Layer 7 of a small transformer language model trained on English Wikipedia (13 layers, counted from 0, width 128).
A neuron adds its activation times its output weights to the MLP's output. To switch it off is to set its activation to zero at one token and run the rest of the model.

Output weights of the MLP neurons that the questions are about. A number n stands for (n - 128) times 0.0019.
n4: 90, 109, 150, 181, 96, 126, 96, 89, 167, 99, 120, 145, 50, 85, 173, 69, 219, 139, 167, 71, 136, 70, 183, 152, 108, 189, 106, 94, 163, 140, 59, 82, 81, 154, 125, 130, 106, 144, 69, 98, 143, 96, 150, 181, 110, 94, 147, 109, 125, 179, 47, 158, 95, 82, 132, 135, 198, 187, 103, 112, 73, 109, 87, 171, 84, 155, 144, 97, 100, 115, 81, 98, 89, 149, 78, 101, 226, 179, 141, 127, 126, 97, 159, 210, 88, 182, 96, 136, 117, 81, 132, 174, 148, 101, 114, 82, 76, 144, 181, 160, 147, 162, 116, 126, 165, 82, 162, 171, 119, 185, 168, 135, 159, 104, 154, 62, 149, 120, 154, 108, 197, 101, 136, 146, 122, 209, 65, 157
n6: 159, 155, 112, 117, 131, 199, 153, 158, 91, 163, 94, 86, 200, 174, 104, 180, 169, 128, 115, 60, 55, 96, 73, 136, 155, 90, 160, 195, 96, 81, 149, 176, 84, 143, 105, 86, 134, 95, 202, 129, 74, 92, 202, 122, 167, 120, 108, 90, 163, 186, 146, 152, 190, 149, 129, 93, 160, 80, 121, 184, 158, 104, 101, 89, 69, 104, 166, 127, 93, 120, 177, 149, 119, 138, 122, 107, 44, 178, 128, 104, 49, 128, 146, 96, 108, 79, 120, 137, 135, 178, 97, 93, 117, 138, 123, 98, 162, 158, 108, 180, 82, 159, 102, 186, 150, 86, 173, 146, 124, 130, 139, 74, 156, 101, 116, 96, 91, 109, 143, 105, 66, 124, 92, 201, 93, 107, 148, 125
n9: 126, 96, 130, 70, 114, 178, 72, 208, 164, 164, 101, 79, 162, 93, 126, 187, 178, 109, 55, 140, 152, 64, 168, 155, 13, 117, 112, 178, 87, 95, 100, 77, 190, 143, 105, 134, 164, 142, 117, 150, 113, 69, 154, 97, 141, 108, 129, 138, 92, 117, 186, 67, 137, 214, 120, 122, 181, 83, 184, 81, 201, 148, 136, 175, 83, 124, 128, 190, 160, 119, 142, 122, 103, 141, 71, 85, 153, 168, 153, 81, 121, 149, 119, 106, 63, 80, 104, 156, 121, 87, 145, 166, 123, 148, 112, 110, 135, 44, 133, 155, 136, 101, 79, 113, 139, 154, 151, 79, 222, 109, 155, 128, 82, 177, 165, 134, 98, 121, 153, 179, 118, 138, 163, 123, 90, 210, 113, 187
n113: 91, 193, 173, 210, 77, 118, 157, 164, 137, 112, 218, 81, 177, 62, 181, 117, 162, 147, 170, 49, 173, 188, 140, 113, 128, 60, 100, 183, 127, 225, 231, 149, 96, 108, 116, 117, 115, 192, 143, 97, 125, 141, 104, 114, 123, 162, 172, 208, 111, 149, 82, 208, 76, 93, 99, 157, 174, 94, 122, 119, 151, 124, 139, 179, 128, 106, 122, 75, 103, 113, 163, 163, 155, 85, 93, 123, 95, 43, 66, 80, 87, 185, 156, 120, 133, 201, 77, 165, 105, 80, 186, 93, 118, 187, 105, 116, 159, 174, 132, 151, 84, 22, 232, 76, 110, 92, 147, 130, 110, 92, 159, 87, 158, 135, 99, 182, 107, 132, 71, 118, 98, 144, 113, 140, 58, 132, 168, 64
n134: 211, 78, 95, 138, 121, 116, 118, 168, 129, 104, 155, 94, 74, 152, 172, 162, 193, 140, 73, 146, 138, 139, 142, 117, 105, 42, 91, 148, 154, 166, 153, 139, 134, 135, 99, 105, 76, 164, 81, 126, 124, 125, 177, 108, 139, 138, 132, 147, 126, 121, 82, 201, 156, 131, 120, 140, 85, 154, 95, 211, 160, 126, 134, 107, 175, 166, 145, 173, 141, 109, 171, 63, 157, 122, 187, 117, 161, 103, 43, 139, 114, 68, 173, 89, 103, 150, 103, 108, 137, 107, 150, 173, 111, 147, 162, 143, 164, 132, 107, 106, 117, 131, 107, 105, 145, 70, 184, 123, 200, 133, 76, 161, 94, 139, 96, 84, 147, 5, 180, 97, 129, 133, 80, 154, 99, 156, 144, 114
n247: 100, 82, 104, 89, 91, 174, 160, 130, 160, 155, 135, 161, 152, 153, 89, 112, 75, 66, 138, 183, 124, 133, 138, 131, 89, 113, 85, 81, 73, 162, 154, 185, 166, 132, 130, 123, 115, 181, 128, 181, 195, 141, 151, 129, 133, 82, 129, 92, 112, 139, 140, 109, 47, 111, 92, 143, 117, 160, 110, 111, 58, 122, 123, 173, 156, 168, 69, 127, 102, 58, 87, 134, 172, 154, 122, 168, 155, 198, 107, 124, 90, 123, 90, 173, 124, 149, 130, 122, 67, 172, 85, 161, 60, 96, 129, 91, 54, 197, 84, 95, 181, 108, 130, 144, 183, 139, 186, 170, 176, 182, 171, 122, 121, 51, 122, 116, 152, 168, 163, 135, 105, 86, 134, 167, 140, 104, 116, 107
n291: 205, 108, 183, 141, 149, 139, 122, 111, 168, 160, 153, 130, 120, 158, 134, 163, 112, 122, 123, 99, 90, 72, 139, 138, 132, 212, 151, 191, 139, 100, 150, 83, 134, 153, 139, 164, 92, 131, 60, 57, 113, 180, 109, 68, 103, 85, 150, 76, 120, 187, 56, 72, 84, 126, 101, 150, 99, 150, 109, 107, 78, 132, 159, 182, 48, 148, 168, 153, 108, 132, 69, 113, 132, 183, 138, 171, 61, 147, 127, 124, 90, 88, 134, 98, 152, 140, 117, 136, 120, 110, 146, 210, 96, 175, 89, 101, 50, 149, 60, 140, 131, 172, 149, 123, 156, 218, 141, 92, 189, 147, 177, 144, 136, 56, 136, 146, 92, 117, 121, 123, 155, 157, 129, 117, 91, 121, 205, 126
n325: 97, 151, 119, 155, 63, 193, 232, 173, 171, 96, 143, 107, 138, 182, 88, 188, 105, 81, 152, 103, 154, 70, 100, 152, 127, 68, 118, 108, 98, 116, 215, 163, 113, 79, 183, 70, 231, 108, 195, 66, 66, 108, 160, 156, 75, 57, 113, 95, 185, 100, 118, 143, 92, 114, 121, 150, 128, 71, 137, 142, 168, 68, 156, 146, 106, 159, 149, 133, 136, 77, 165, 131, 180, 140, 182, 104, 63, 89, 186, 121, 106, 146, 146, 48, 147, 152, 143, 57, 95, 160, 178, 98, 177, 153, 111, 21, 193, 95, 117, 138, 103, 141, 143, 68, 182, 117, 177, 95, 122, 108, 95, 123, 201, 146, 175, 84, 94, 133, 150, 130, 103, 136, 105, 122, 167, 136, 99, 111
n341: 111, 115, 126, 96, 197, 133, 120, 151, 140, 139, 76, 140, 128, 153, 163, 175, 47, 151, 99, 80, 231, 148, 126, 106, 99, 126, 155, 178, 108, 119, 167, 230, 136, 25, 139, 170, 127, 157, 110, 138, 110, 104, 142, 124, 78, 130, 102, 162, 122, 170, 21, 170, 153, 137, 156, 170, 136, 170, 141, 83, 156, 91, 132, 88, 63, 130, 99, 138, 137, 81, 205, 142, 134, 113, 210, 137, 178, 137, 128, 106, 103, 80, 106, 97, 84, 157, 130, 159, 110, 97, 137, 136, 150, 121, 185, 128, 68, 101, 103, 100, 72, 179, 66, 240, 207, 139, 171, 82, 135, 50, 140, 69, 105, 105, 64, 92, 141, 130, 40, 92, 148, 157, 203, 175, 89, 119, 113, 145
n357: 196, 96, 95, 123, 174, 118, 225, 113, 112, 96, 116, 120, 148, 188, 150, 201, 102, 80, 69, 124, 149, 133, 150, 204, 148, 148, 139, 152, 136, 134, 141, 213, 73, 161, 124, 142, 207, 174, 133, 133, 165, 195, 100, 118, 122, 97, 170, 132, 141, 172, 114, 42, 125, 112, 73, 152, 74, 100, 95, 85, 90, 119, 134, 103, 85, 116, 70, 111, 81, 98, 153, 54, 54, 133, 191, 194, 94, 109, 123, 103, 54, 113, 107, 191, 141, 101, 183, 88, 155, 154, 67, 108, 195, 75, 132, 166, 116, 96, 136, 165, 187, 89, 123, 128, 112, 146, 107, 140, 139, 185, 189, 164, 30, 108, 141, 162, 228, 118, 103, 34, 86, 114, 133, 173, 74, 46, 196, 183
n398: 138, 163, 86, 212, 87, 78, 205, 77, 86, 85, 88, 110, 117, 201, 139, 130, 108, 163, 130, 142, 147, 183, 120, 96, 234, 85, 202, 92, 129, 100, 122, 59, 159, 177, 120, 107, 170, 73, 156, 130, 52, 106, 131, 174, 126, 136, 76, 214, 115, 88, 67, 136, 139, 94, 206, 217, 85, 162, 82, 123, 161, 90, 73, 104, 80, 105, 168, 138, 84, 93, 105, 211, 170, 75, 64, 166, 128, 176, 132, 205, 135, 132, 199, 116, 159, 104, 97, 123, 150, 103, 90, 188, 142, 164, 77, 113, 85, 153, 163, 90, 181, 116, 236, 117, 157, 142, 153, 121, 97, 178, 172, 129, 155, 92, 124, 72, 49, 126, 149, 129, 127, 120, 135, 97, 115, 210, 91, 133

Each question names a token from some text and the token that comes next. It shows the activations a of the neurons there, in the order above. A number n stands for (n - 128) times 0.03.

Then comes g, the gradient of the next token's log-probability with respect to the MLP's output, scaled to length 1. A neuron's effect is roughly proportional to its activation times (output weights . g). A number n stands for (n - 128) times 0.0031.

"D", then "erm"
a: 123, 128, 124, 124, 122, 128, 123, 129, 123, 139, 122
g: 174, 147, 184, 134, 142, 135, 157, 157, 124, 112, 140, 108, 147, 156, 95, 181, 93, 61, 164, 118, 144, 95, 153, 103, 125, 159, 90, 130, 137, 100, 135, 78, 121, 120, 102, 141, 164, 124, 138, 85, 183, 152, 87, 134, 135, 132, 113, 127, 81, 127, 92, 82, 149, 110, 166, 131, 126, 132, 157, 197, 110, 150, 129, 118, 106, 121, 159, 126, 131, 142, 151, 127, 98, 140, 76, 100, 112, 113, 168, 182, 90, 148, 135, 85, 154, 143, 159, 73, 137, 155, 120, 122, 102, 108, 146, 123, 123, 91, 108, 151, 129, 63, 143, 80, 158, 145, 115, 114, 112, 155, 144, 145, 91, 141, 119, 82, 187, 158, 115, 121, 117, 112, 189, 99, 117, 169, 141, 103
Switching off which neuron hurts the next token most? n357

"ist", then "ribut"
a: 127, 124, 124, 127, 216, 159, 133, 123, 131, 127, 123
g: 133, 136, 128, 168, 84, 154, 120, 158, 140, 103, 173, 94, 134, 109, 126, 112, 115, 172, 87, 157, 142, 148, 88, 142, 127, 113, 91, 124, 112, 94, 80, 73, 175, 155, 94, 158, 103, 111, 138, 158, 114, 145, 118, 80, 124, 173, 135, 139, 139, 179, 176, 156, 144, 168, 123, 150, 129, 108, 143, 145, 155, 126, 122, 154, 104, 78, 140, 139, 126, 108, 169, 112, 134, 113, 147, 177, 112, 110, 118, 139, 115, 83, 109, 68, 118, 145, 69, 169, 185, 67, 130, 129, 130, 81, 171, 145, 106, 112, 120, 73, 106, 174, 88, 161, 118, 123, 117, 105, 130, 117, 162, 105, 119, 124, 145, 174, 143, 141, 149, 141, 109, 150, 104, 115, 90, 149, 109, 196
Switching off which neuron hurts the next token most? n134

" |", then " "
a: 127, 124, 122, 171, 125, 126, 123, 125, 124, 125, 122
g: 110, 166, 146, 168, 115, 67, 124, 121, 120, 114, 138, 146, 163, 171, 117, 108, 170, 139, 94, 102, 125, 146, 157, 156, 157, 150, 94, 167, 133, 112, 157, 131, 105, 110, 101, 130, 172, 114, 159, 137, 102, 130, 131, 72, 70, 190, 69, 151, 146, 127, 164, 100, 153, 114, 126, 173, 139, 157, 166, 110, 100, 97, 67, 141, 87, 96, 124, 100, 169, 126, 134, 130, 181, 95, 172, 124, 143, 128, 128, 143, 103, 87, 153, 157, 130, 126, 94, 127, 119, 127, 124, 137, 116, 93, 148, 101, 183, 141, 141, 156, 149, 123, 160, 114, 84, 112, 114, 109, 107, 179, 119, 139, 26, 149, 104, 113, 148, 113, 132, 84, 137, 167, 148, 123, 140, 108, 106, 124
Switching off which neuron hurts the next token most? n113

"ions", then "\""
a: 124, 128, 160, 128, 123, 137, 124, 126, 123, 128, 126
g: 115, 151, 136, 153, 124, 164, 182, 91, 113, 131, 146, 162, 111, 148, 143, 136, 126, 52, 155, 119, 106, 162, 142, 84, 135, 132, 85, 110, 110, 96, 158, 164, 88, 159, 147, 95, 151, 116, 148, 201, 147, 156, 71, 187, 122, 144, 115, 132, 131, 149, 91, 127, 130, 145, 145, 151, 173, 131, 149, 76, 77, 104, 133, 110, 148, 129, 162, 136, 88, 146, 115, 69, 131, 87, 142, 130, 129, 122, 113, 147, 141, 121, 142, 129, 112, 133, 137, 73, 156, 166, 148, 125, 126, 163, 133, 102, 123, 144, 131, 109, 166, 111, 139, 128, 115, 153, 126, 132, 161, 97, 82, 84, 129, 133, 111, 134, 132, 152, 151, 134, 115, 50, 27, 134, 159, 94, 138, 143
Which neuron, switched off, raises the next token's probability most? n9

".", then " The"
a: 127, 122, 127, 123, 124, 131, 128, 123, 206, 225, 123
g: 99, 114, 182, 125, 112, 130, 112, 170, 130, 71, 87, 141, 146, 153, 186, 98, 170, 188, 130, 137, 154, 98, 93, 83, 117, 172, 125, 112, 143, 118, 128, 142, 116, 113, 168, 116, 127, 114, 162, 170, 108, 104, 156, 77, 116, 125, 100, 33, 146, 161, 157, 158, 120, 166, 82, 132, 107, 87, 117, 92, 180, 164, 122, 145, 103, 127, 115, 121, 121, 118, 100, 146, 134, 165, 117, 137, 136, 138, 91, 135, 119, 184, 147, 170, 101, 90, 144, 150, 168, 131, 122, 122, 143, 129, 130, 77, 104, 112, 126, 167, 116, 109, 128, 125, 91, 104, 95, 107, 127, 115, 147, 150, 191, 126, 153, 125, 142, 154, 148, 119, 125, 112, 125, 151, 113, 65, 91, 178
Which neuron, switched off, raises the next token's probability most? n341

"ub", then "b"
a: 127, 123, 124, 126, 124, 198, 122, 158, 125, 123, 124
g: 104, 56, 109, 116, 135, 143, 108, 114, 154, 121, 135, 147, 151, 147, 116, 103, 117, 114, 126, 100, 147, 128, 141, 97, 107, 112, 148, 111, 137, 129, 113, 136, 119, 164, 63, 112, 168, 163, 132, 161, 117, 97, 160, 172, 85, 94, 107, 103, 102, 137, 121, 129, 118, 131, 136, 121, 106, 129, 101, 143, 173, 112, 144, 165, 128, 163, 146, 106, 225, 85, 109, 103, 108, 137, 126, 139, 159, 141, 114, 65, 114, 135, 115, 87, 138, 144, 102, 141, 117, 167, 169, 152, 168, 165, 103, 113, 108, 166, 150, 140, 134, 112, 113, 154, 185, 180, 120, 188, 125, 137, 96, 100, 111, 122, 152, 73, 122, 118, 59, 151, 93, 106, 134, 199, 141, 176, 119, 109
Switching off which neuron hurts the next token most? n247

"art", then " of"
a: 128, 124, 125, 136, 129, 128, 123, 126, 131, 133, 144
g: 174, 161, 85, 108, 97, 110, 75, 140, 122, 87, 114, 108, 154, 175, 114, 151, 112, 157, 123, 132, 151, 164, 82, 192, 121, 155, 166, 87, 164, 135, 114, 125, 165, 148, 120, 125, 149, 96, 153, 116, 117, 169, 120, 117, 95, 88, 120, 125, 119, 116, 137, 127, 151, 94, 139, 108, 131, 70, 156, 92, 191, 120, 104, 127, 86, 116, 86, 111, 152, 112, 76, 145, 110, 161, 140, 100, 135, 97, 136, 145, 129, 74, 135, 170, 192, 144, 108, 163, 120, 100, 121, 89, 138, 144, 134, 173, 146, 165, 143, 158, 112, 140, 119, 124, 93, 71, 144, 145, 145, 132, 170, 152, 132, 108, 116, 179, 105, 127, 121, 114, 144, 109, 149, 174, 55, 148, 155, 92
Switching off which neuron hurts the next token most? n398

"ark", then " |"
a: 123, 124, 122, 127, 126, 125, 122, 126, 123, 126, 209
g: 143, 149, 125, 165, 93, 122, 159, 129, 153, 128, 105, 146, 101, 116, 125, 123, 131, 90, 149, 81, 162, 126, 119, 152, 180, 79, 159, 43, 140, 126, 60, 83, 174, 105, 124, 99, 123, 110, 135, 152, 114, 140, 121, 80, 109, 122, 109, 130, 49, 103, 160, 139, 107, 142, 99, 155, 108, 139, 175, 158, 152, 139, 123, 121, 100, 123, 90, 120, 142, 171, 112, 167, 106, 167, 122, 152, 132, 171, 114, 200, 137, 131, 100, 134, 75, 128, 115, 126, 157, 109, 126, 83, 120, 154, 122, 95, 150, 172, 97, 185, 137, 147, 139, 126, 163, 153, 130, 152, 147, 131, 85, 104, 145, 101, 169, 103, 113, 101, 162, 194, 150, 126, 120, 143, 103, 112, 116, 130
Switching off which neuron hurts the next token most? n398

"4", then " November"
a: 128, 127, 147, 122, 125, 125, 127, 123, 123, 128, 127
g: 88, 121, 133, 168, 119, 92, 127, 147, 137, 172, 162, 87, 161, 116, 159, 104, 167, 157, 65, 152, 129, 156, 134, 164, 125, 139, 106, 134, 122, 123, 137, 116, 119, 119, 126, 171, 98, 93, 129, 117, 166, 143, 118, 86, 176, 194, 129, 101, 206, 119, 177, 97, 131, 140, 157, 125, 147, 139, 128, 127, 101, 135, 114, 164, 88, 127, 99, 119, 121, 93, 134, 114, 176, 107, 132, 121, 112, 123, 120, 172, 171, 128, 165, 127, 111, 114, 103, 77, 127, 96, 65, 73, 139, 113, 186, 165, 71, 116, 127, 93, 71, 129, 129, 142, 143, 96, 110, 131, 107, 143, 166, 150, 75, 122, 146, 154, 114, 160, 88, 87, 116, 159, 139, 170, 130, 119, 127, 124
Switching off which neuron hurts the next token most? n325

"===", then "I"
a: 122, 125, 128, 126, 127, 122, 122, 126, 153, 164, 125
g: 126, 70, 154, 120, 147, 114, 127, 126, 155, 119, 160, 161, 146, 114, 130, 137, 134, 113, 202, 108, 81, 115, 186, 126, 113, 163, 113, 158, 121, 133, 119, 87, 75, 162, 123, 168, 166, 122, 97, 108, 79, 89, 133, 147, 140, 87, 83, 118, 105, 221, 136, 124, 141, 91, 107, 115, 161, 173, 93, 128, 135, 134, 115, 173, 123, 152, 125, 174, 127, 136, 115, 158, 128, 133, 125, 88, 166, 120, 119, 162, 95, 124, 88, 123, 119, 140, 144, 85, 76, 156, 150, 164, 135, 147, 97, 121, 172, 113, 164, 82, 113, 148, 130, 119, 108, 117, 134, 135, 184, 171, 135, 125, 99, 127, 98, 106, 133, 103, 64, 168, 86, 142, 98, 129, 151, 154, 129, 103
Which neuron, switched off, raises the next token's probability most? n357

"TV", then " f"
a: 123, 124, 125, 124, 123, 148, 126, 143, 125, 123, 151
g: 90, 179, 168, 190, 116, 143, 159, 134, 168, 136, 117, 156, 143, 90, 126, 131, 147, 162, 168, 162, 140, 119, 107, 116, 146, 112, 103, 140, 120, 150, 68, 115, 41, 106, 138, 157, 110, 93, 83, 81, 124, 108, 122, 101, 146, 104, 124, 88, 145, 109, 137, 88, 119, 144, 143, 196, 110, 94, 129, 123, 127, 113, 121, 123, 124, 102, 93, 91, 164, 139, 130, 145, 134, 136, 96, 97, 111, 103, 166, 143, 155, 144, 102, 134, 173, 167, 126, 102, 147, 103, 106, 139, 128, 117, 144, 160, 81, 98, 162, 80, 109, 162, 132, 148, 175, 104, 146, 145, 112, 139, 157, 179, 123, 154, 145, 85, 165, 124, 118, 124, 133, 124, 215, 73, 107, 124, 139, 109
Which neuron, switched off, raises the next token's probability most? n247

" Rober", then "ts"
a: 125, 127, 124, 147, 139, 127, 132, 124, 122, 125, 123
g: 156, 140, 109, 132, 130, 103, 149, 65, 121, 74, 108, 139, 194, 131, 128, 156, 130, 198, 143, 160, 118, 114, 124, 89, 120, 76, 124, 141, 135, 190, 142, 94, 108, 152, 148, 131, 123, 158, 145, 127, 140, 133, 99, 86, 73, 109, 165, 124, 65, 123, 119, 153, 108, 202, 123, 102, 121, 107, 111, 151, 113, 144, 106, 159, 107, 157, 93, 132, 84, 79, 148, 124, 166, 142, 103, 111, 113, 165, 129, 134, 105, 121, 151, 115, 73, 91, 136, 108, 107, 122, 137, 148, 170, 144, 161, 124, 125, 146, 152, 101, 166, 110, 149, 149, 136, 126, 164, 121, 93, 153, 170, 93, 111, 144, 145, 119, 129, 180, 136, 97, 115, 157, 186, 50, 143, 123, 108, 128
Switching off which neuron hurts the next token most? n113